Layer 4 of a small transformer language model trained on English Wikipedia (11 layers, counted from 0, width 96). Numbers have three digits each and are written without spaces.
In attention head 1, each number of a token's query or key is one row of weights dot the token's vector x. A token spreads its attention over itself and the tokens before it by the softmax of 0.177 times query dot key.
The model reads these tokens: " P" "ol" "ish" "-" "L" "ith" "u" "an" "ian" " Un" "ion" " " "1" "3" "8" "5" "-" "1" "5"

Query weights of the head. A number n stands for (n - 500) times 0.0016.
q0: 385473516489534507414500525496622448540521519612698720580513331420578441420497480396523367662534609389525597602440527491482454430483362640415479493520519585453384465574486469471632643465374379173665687427560445270485427653518431589427313592475505551334414570508553599450559449526571568738
q1: 390672589378484444622430574537481488625403501533624387429469372659557459403590581626473400693454398381506376456524512666678549461470586671479507518492422510419379344313529528505471455501479434576575387501443491535506482535483531396434476580584525401640523533452658602415655449514490626482
q2: 460241490554553544515724570384539539530575532340558648447486481530452152513422524722465365504584417553480556434605502411476535607301404537353634574584703463567391566610540561574400354538499514302477475417518632328514548497364595696372318446471564484434430553493417421523319399576507538705
q3: 514397445579527432651529588359440438603512334371391447588421556471542490412575643588516472348555423656566358419572597379531469391503482369470595480509403566455564479678427460628662450564565442543432459597369576449630548373504698535350465545398571371692468499463390382587694532559449358550
q4: 493452348583448580525515559314472428490602346418298545570473575670549491676458387542655545441413393504345571571619613600575415559693617456488461574436655426386491650639289589592459392480548421389485447294644520543548549802496531286353595554437387642441425207402424579507623451526464588456
q5: 563566587537309468390553454549527539499609578566395542413571504454384583620503409555540428435563395450594558396462560551266451462538485587514560590512800263541572628325490552499342487542550607507421716421544575634406387565504418500562547366408472797379512644592428502430241439392336468416
q6: 478594694329575512337453542567464511443447654422387757552516504418534467443554521380543621552594402526461461342490602536533510536347442542358567424499624669488548509462682477290503457533402478406452481475608618552503308566383500465598616449321718572353592549610546433559473389258472549602
q7: 461450291506403640484496560451718282555372449564590475528651366518511380445392419396773362416507538500642612506506450300521711482355477377450449375547490594294442584518314396447513360488437580527638588531356543390658538437366579632656520489648374312560239545473450512636313418643684719692
q8: 576446352512435401650430574463508471528492291642347630399599543576480608503402677573582477351545312272596235517488601691549593514536474502642514653447563606551477447661327538669434455530347506529514502468634348499646358445494455220594474429540482565530335709472360533525470391440574420524
q9: 546582321546574499624505560506496231567498478422438499403488595423448749454508523374736553196439305609564467500512636651401618533445529355559505561467541409418397629751510484627481446453504470476596508381587483544544613391388528478633483531479553352410528370480386579530605425297510494608
q10: 443401600564574575560522439420424496498606585398358747492458523216594363621609501611440423410473525506357398708582432442636594278282541683527416627670570485539491439356578390609503392444386633639642285546495625422532431476392526534296336615441472447494546433591456526479574373525429388486
q11: 336540551502979541651654521540298599492324448593642487561402584422400561485636509438520564345359485559523497505403275629637421463534630421452589792618453497396408446637617205456664624295627419356436646557461396391507559251452577511650532499572427500559424583390787457307528602584521423452
q12: 527636537587533532425403445553324553393584434654487527512520384518440758533634412441522503557513502389514524416377360676428427567705539596543612682383461452462479584319598568506497599473542543472355548511373587572515568494608498436385504703632500521371447395379646372382424510535375619480
q13: 488329570578734465483617523427669622454761395588614449574560398610504521439441564626257283526471290541545404525607555563479549497401425506351661410563531443667607313481506643689543410396652394368500363320456447449400452553504454498391397355483473594596568622487356513414561503612656265622
q14: 417351469557500516492544478536539811579416507576596458423455440641516300502408437398561439586481613488518533511642474493527467430498394499416647468508404465405680468357513613450443449450513441765365592628246460505494572662651545550647423515570427407539491602432527398470505684675463524411
q15: 481503621551387571567552463586368333506472497551545459584599477386548338525693548441583648327520446589408527459393557513481634561513483418491485588447486577346448602572533449529506480390400334646402410692419494591584527525453499510422438564529544521341286345508542523581537484774558367453
q16: 330388681520723608557555458595599457216187495362708501570417712447548276362595507592562600543525471718584419279513558469791466622433263564410645483548452618563558575624694473572306459442470511610481401675491461509351379392418601444518322450650560489672448497533337421529497548491559556617
q17: 456583570481514382527366512564515577392257429422434317330551530413570637550575567342419613755506342345577430516456837682673638469509557532555434496506581436476476446334468487489598295625550556479506339523745520533513516356330591497529606347551520709378458528553637485578594374405583486430
q18: 535315395585549587357486526484601477472321262348554565566584345538392421432543388384660564674571527480588578577475490422628532690522256497570413418528558485459488693501464652526363401632513551346442403391413488387491512674408557604564316641504435615241583305621599516526461438551447635623
q19: 551321474525611367733763614304485547579559359456506460423511529704488314636638493571424447290559566417508388481602564637458399374419512483370594370427620380462509476407511503517460414585534637306450441208668637428645676484460500598528577375548613579714654365575601367395328504404452775548
q20: 568569554455494465536598493517299379499600448309394520360488441485563316532380554694388546633583465303427564464571505591582648377299514560601455628541451457593448419386515409508330541501595387737551434538389618332542305464382397528513595272647500425618284634542577582623605483505477662374
q21: 388616345459723541409440491580474552529489451718552410763694587564423474376508509360350597400432456447461472477429599637398449452691522395469582551456596596511456402398265351500468479439567372557557640601582412576525508489529533479372716651594522468446428347448624423546638358699534517396
q22: 462509471325531406465506616470441385486509763429400632285506720565424546468488600508634637556420457705697374546513640261577501465304617463432500606418529576483550498698503449391485591571491363430618616343652412532440455420501439577741502507450520233410445583459576449772611527348426468517
q23: 516647530492375592539716525565333408409529567690354485666435340468388457516631559477552499454462459640497454534442317493502415421538424524541522387536413588342527446530658387519464633407534510519522604635314407533584500785537353416294540613526525457327476427510501580442640697413449314455
q24: 461439332652559509753633500464332587615595326553346495556533478598429582596572446474561382493531679633358353432461361637500505406462534558610607386633325533388525417476566352425340485468609600250413416494612573380392357602548608463370576376528395587625445430518608555469614472353692569649
q25: 502458364502583436634359450459388576491587377619387323496564302403592616573491417415500547474596652379463509447559631568583478396536302461477569351518485340534732613595475358532638727685585529530472419491548454444529538307539565503400431419559434651428586315530615610403675503445309492586
q26: 534306487387433449527690669440551480495501472468289410479573427706433531501377585516533450492482535307588546460536560533522427601558430447546555256542486572549667429249378579494465594623501443465464628400476406683530595713516493415611576433402505524643631456410493449373669508293451443372
q27: 527557507453442594347518580582558514647425573498444538520654497664402471387357493396392544599467620396432602500510545435648558665474274368516509376548497577329396546439524538420488529522448560493478541440349484552484480629455517474691500550351570522485527373498511499552579398442432616566
q28: 420387513289562442635383624414539575581318527421552425351551601559567376568415616556507569478476393302555452453589658582555455462547474271470564435394688511482527507248403575463514544667376564651454717300580446568638592568427553536691606526450603620629653439379617349534291468597433513477
q29: 442568364407589542444414629511314466532731531567519433644619377763610568356304607469240403568470461382345529380493665538565531422521501332407654425508558522595426576624269499533556497457502428482427489396507420610475339560528589305423508707502576576441573362464603539535764440585594474499
q30: 421402603466507543642509459586545458556449596444577525389502622623430298348466485653532508376481539508535480527488426417627482530408495451382347433503620486360594468348445561463499682577556616520564471564438535703435625346407608353596480421463511339621519653421491471482525488501583653506
q31: 375468411494444491342376500467589548647521528642396556578539490513552429453365481566400296649486505536454520451558712486519493388365639605288540531625509425530727590533506396440474509451453615499473444427493538606330169646624610608631425354432484555565568535524544617532640407435557407528

Key weights of the head. A number n stands for (n - 500) times 0.0017.
k0: 515529499443473393508505558424505510407366437486495653590447510462557402467542597611279545598694638464605526246602547466593503426564416655459581474451631642575296500597613508462503546620407553332509522393631595318505454547420484520490444589282519454358476526427516380515462484507452478598
k1: 322534476457530449426455661537400600556484505548493395523622517527473456522459459512556519601548407434436362114479492530580509441391379691466471534552670568492525478557513544512557531414501484522558478597497562306489553604449590353399583335569496515479506626529559442487553340555528420505
k2: 323472416585406789501609469497621535502476392408571640437506625618669395421374480525474420444242744500457691525547460554368584486445543531360598552490660561397431536581407535568471557493520443539352461496437617374434296619424512602383540516396510471579438448364466624464532318532672497600
k3: 445434479570577655524556572419628559515525486412417489449444562565498543445442473565546447365559507504498509128535505488388537608435541492400611468570532544571596449548487472528466461433552394554312497511476570429424506395569609591429450538555605520520508483550473417593452480499494526480
k4: 645484498441577435499491590500494508505581491444480474555411498574504486433560541516538542497613437438523421988441462552494538468561521488563388503492583577472436469545491676499468394433460515458537430420542376401570392636365444482556449528498422619462516390497433606489501446496557529530
k5: 452560524454506718428475280579483555593677532469394427340341507446511366464554386450690634455322367532411711578497527525422478389636487400475448684413572185533578672409422634438537686347592653534524724349518459611571546470591488433388604558632450529439624462599456612371448441498481423547
k6: 349594546536431763394494533526509407498503560534519480514522558448430542529549518482471494497149489585447571306360497417514539532497646407484377575620507488490412488432611473454365598503529528406494552448557466620343485568446537394494583619356469600430598430521578587504488525412483558607
k7: 505543415399423430581475516464628390564503515469532495509504481493601502523473466505503540480474541563530582844471490523461558628528549442553422473493540576415370528562521456567469270582363495511592530466503375451537463479535415524538437557515450436465588514443581558460525462539457545403
k8: 454494584423539536581493593547402526467488477432479452487474482572476537375527622521534599533705473552481459074500477493531430539505512474533643526494545480526478550568534546543518487486524498568389508519439471485574404481448511510507495505552605506470469531499336396505421454470461510546
k9: 444432345480505431633525395533559526460436449448410490560505507515526570530456530471549540422525383662590408746562550480372514475441620455591408496512595472501525551677455498696413465476532489426654502420450203590449502459456459440659528550554486562389527462577390670508620383393518558519
k10: 638475506440453343549564496356525526545511491483479619460420517494562470552540627566469406537601545431472504790470479571472428403541536527519422542580534529520494406515514556506624554603372383537678381578403442432636475585408537456460380431503480475438500567558446517460561419515487386372
k11: 331388532389555397634430573458480549564458505534478487531559523431542502640620467409572458443352567450623434796478437542406553458502447674474625551600363584599554332458568361553472530376503415462641577425543333545457655464496500519530665489618431392449420560399468472525485413555557475504
k12: 568474553631523754366474362563571518382561557471470416532499491394427354452622313411527521619390488519552558330519526523436613392483536502542533635488353484575500501529549475423456437311626434511527469620550553491479585568617597449423548379533335436526529488472462540422508509522490494547
k13: 461589419607589383523461569494544701549583417562600510634486412633474536516506539621232500565420429412444592759504497551399533491610346618528452532447462443555528379525533564553677448336552394425497564625518389467408512540521375513393496537439326585534395554470371474397494514496460325575
k14: 564502432517509550495575643607612603458449622477533462570597580653523607538390419579450415569420510400490541792528408496524423514356346471399534591440325631390542480500411519526475464421445436552620574596435424410496539529671514554523389437678527292615453600347424494380512600661478421374
k15: 346442586628523791621344499518507422479390582322347520517475683412417387658590492597538605410461415525555476530566562579495604622496642533548429376695452523507472450518489403557360352552467427584417343560460594522725442459344584573242379593343574573535270473630370548578475441674385493284
k16: 266558524629514796442482484626622531415300425559520484499627547379455525473547340437510547628188516581586532693618463439655655710487472483406459568671407446429488511516503435535440501465445437484413409531490496466362431471553469450414408475538455538495480590411509611454514494501490399545
k17: 365499389447665316590365574520339509522423567321603447436656413355484508437496409497558607695583409343439399343480544691591495521587613571597425574532538650448677326512464555505497503472426382487515393509348461583535560384508597475607564493552520713493456383469615498640536405402493490603
k18: 560418400475546466541544352613570456525364363497429470521507628563597417444449344435478530637660669418646502446744392605564410628526383420534420416459575472395357680545444556580391496616300493425307512491633548434614504634466503473452435573549471580549586448451438531480505325586619502630
k19: 449474590483518629598529463475347488568568401490484445542399531522588572555511391533557451411485503383457603222529373604419477549465507594424642532503556525455378532467486493490487601409607446459318426395445660408353574527416530536469509478540587546448701415413563473494550547570613531580
k20: 518495752511386590694491489515411420453622469390549492469624635572544477411566508533542575689482607440385506328423414490717428456430575409442492627521695494429544339460550472452399496465597658605502266572411666354469453557452544537512489301520414476624378554365615449715538363425376602403
k21: 457642500400564463541503555540553553546500462542549476570539505493543503637458446431575490464324407402423511677408544467447581427500543505508462446507483528498515380479544450520555296483521466467660423431530336577599583389494467463594521521476465525444413549440515493555523455568588552446
k22: 514528525605521450401440629446460369501435585504510533346552539445501553400495722559541504542626473668519386244595440323442357354494509551318632535475493548514525404528495471458489580535525607573410556504517406569408478489563571535447573388540640442459547531555447419560544487408499590598
k23: 638523605488524513629615636444498376465516553469445568617431396686448506508591681550594574488450508598490331642584548573440405444450378566441393444538327486639550406458696338474415534380504330526686545531567474431513464679510404421508327685436428462436463545541483507511547634421476471262
k24: 594467523474629573613478517507410439721628289350341437551444381610421580593511495467579691476392570485430413651501456616454627380429510590535465498660562430495528437464482343629561511323574348363482433399547608493331490557575593536500636492429345348496498385433579656514458471330599511668
k25: 608467465506602498534433493520422510439581539527285471641423452415529566608477291417480598590549597403491513381490540498553436381566376456573574396592439264521474739462524372589586475438551558567482291378432622546385566500550610477606448641629353636527587346623594582457447592255475295457
k26: 631562399435466542518591621599526462626436617425493430559427488672525505433342543523557527470568468481345402177429447561444554550568401373382548444403432442409578563401479305457536661416669535565339611458437487504432514645443569490511557523556726492544562401551570519523481509425548556529
k27: 613502473434444582431557579642626476635444607580414495613584490461505430562522523472454523541374560539458523748508576367661435547530375488590433377526554638394519549406516351502417591622270497405326390558483364505511542598504535372433473593407553516452454519514636542412467558547419590449
k28: 416484478457558600476541531516440527493449576492601465458492532456489419484518480508548469404505434456506463110519481498470437576590480522326590521435510582399419562405449511517424552533515486534392603532453577527464472494443614517557535453566721625538459501517495486499481509480505484526
k29: 361543224508485692314438563636589662719737464547438518621361496600458497483275470603390565460418434536312405459455624430500664340462527439511553474575625598422528551619621453544464438329479532523498435552481462457431433408506614489500499503493343627550423444532486571740539590456627381542
k30: 502522565492421489510593297606538402572460553524471479391606596487516544449385559472582387473307460438429438708502389450463643536488526476504413477533589565483586433546487380468473456505432609580626493482385426514540457495561552439642662385639401489472499595508494636423532558617445507459
k31: 460572426448425512415520579534566554557574487564488493417433536530532519555413473477366454533287552415488510844551492445627492301417491541418400437519640506445516474632479488509628546435417489648685523506469417498431507454509517527510466474494422419420520502533523593524500480425458512567

The vector x that enters this layer's attention at each token. A number n stands for (n - 500) times 0.017.
0 " P": 566516522430536270511496512479526460495577369526580566522541528571472467545452472543440493483457617515552555830503491518568604501411465503529510607404502454475472451545405469478545483527405559513542529538515208549555561529485483500474390365465453513450503491497538607420496600496514465491
1 "ol": 515459480539432362474566556454522589503566482427433469479458496573605456547448525625405450598470479507543504955537498491553549544404455498531486483441426501653504467486449577402430613498493498480633517394547365465544509453442484495490437400530454471534444573488474563542427459547516469440
2 "ish": 596424488493491296484542565461556529401535500456465495572496522597530522578530521572392544523395489434583464886523531466531542413449540451503471568481527511474545473501543500459507488450390406481599478576524360528612504564449421536469375509505356454592420537573504548489381502497427507611
3 "-": 528471517413425299529540586463466525467605484458487468486534491552536431553584494472440582579415502531500591961488515533589508417540483527463474548330513547465500492537525614529465525494492479497600459548505302505488465468494440522494354465482456518543499491424517469497535551473509444558
4 "L": 520522477483357307500550540478449598491429500501473437437508470535574576584459538565441458529456487544531572949594474577582567466446528566464503585403531529565436471495496477514443530578466528468528543457563324495538421481496370478393344464451515503517502489448541538457511515500539530504
5 "ith": 545478413452460315466537564433635551471516576462446556474414565558568434589446526587476550612442493544501514927624426543486511494508481465468454559440541566586416485534561432505483488451374455461539461472519370535625515540429481503401426542464476446475507556558476463524409509411519497515
6 "u": 537427529422437338531492571491541535504548500561411483459561456474505396526565592513442544518439560581675394946537500476538541524440495602451484431475507523492478607505517492541506437446352461460600518416581385494517462590423462483482424533443455516573468524502384567515452525467535462468
7 "an": 594438476413495354494519572495539496418516456538389531572445546537483531536576560542531549482474518502599396978527505525582587484444524485474462476503466561566465500468614467491463468494361477481511455419593378490511455570441417512457339528465452501547490479522548535612416474506472401556
8 "ian": 591442490459439370477497548463494509451548426502513517580501476569469571586574572539525619500486519555550417905482567518566510458488481455500466477540498547465462484463659485456448470477347447485573513503599335475486466582424405499482348527482373497637418474517483534606471470470426474584
9 " Un": 560485455465473254463524467495464602486552419507421505553548516554559534602509512554384570538474481490531478853563458568586620591486431580570415556418457648413535577494536492490517525472374436427568552501561396474516530486490365458485414503455459470507397503403481567511473490447545421547
10 "ion": 517440503560507290491498571450560547535500383420518410515551481538477563600513535530385531563495441519498421908484565527571510501456428569600491472506455507419475495463551545544515361504346403347531591506561351535497476524500471560473387468508423606593469529502461544515477461534543528530
11 " ": 561469516417541201570489478449482513533516458450493470541555493515659498598517516439489562505460464489496545892526442524568544542478437538520497514311490574454536482500489527572446507471419453440497512460514305562497491512483419507509441561510455541530476481465520555523502520493602457554
12 "1": 585456460502527211581532488472472543557489427497494476448452524511530494630549572499468537513437529481506493924530587542577546532516499571536502518402477572516484488437439517557447538520361500413480468403624338564486518524453416450499446535483437542554467431427476501471480565452549529541
13 "3": 561460517532497241532514491425466539520505438482465541475545487479509476649527560475459523484438479531536518955530586507568486530523507568576463518424439588513497507451512518505451457558398487350490418422648373541547562518469456483543465498410451568552487421418507529414479557472533497509
14 "8": 593467539523554262499461510383510485468526469493516536517510518480527495652581507467451496472405477518572505940533578510587551559510483608568398475458454579467525496458548513404469402545403435406532462406628404528528547492461459528503452539415453558514452461500524527517426586444489509433
15 "5": 600488548508559280497464518405529500423508498485484528523558492502536516682575519459449532472405510578496518950513578498574535535515511563569416482445447580508498468456561496434485402520418462411512392433590411558560574472468467571464425537407486523474480440493569484484437580455476485409
16 "-": 560509519400432225572505523455474516484564448453496439505535483493534442580595509433475589536455507565509600952488519539537507461533467518504439505303517571477468476509510576466506527547490440446579487551524334516481547483474470554488446473431524547519514463448574476518468515475497482573
17 "1": 598513529473465210539506470455507521529558463516508484420430491484532460633564590510441500540442525499518518952528596541554553476494548581534455555415525537549438457396481530521471543542403489406516437397612399514502499522467403450446457539457461541564459474459485499511455570446500542516
18 "5": 620525555487518243513474501405541470439570499471481555428555486495537504647536546492456498497450483525494533974523584532547527458498538567576414549425502567533461463420545516469485493516412433396545386407592434504548554544488458497413471544434494533537512461476519491461403539430478526479

Token 7 "an".
Which token does it look at most, and with what share of its attention? 5 "ith", with about 50%

Token 10 "ion".
Which token does it look at most? 9 " Un"

Token 14 "8".
Which token does it look at most? 12 "1"

Token 9 " Un".
Which token does it look at most? 8 "ian"

Token 4 "L".
Which token does it look at most? 3 "-"

Token 12 "1".
Which token does it look at most? 11 " "

Token 18 "5".
Which token does it look at most? 16 "-"

Token 17 "1".
Which token does it look at most? 16 "-"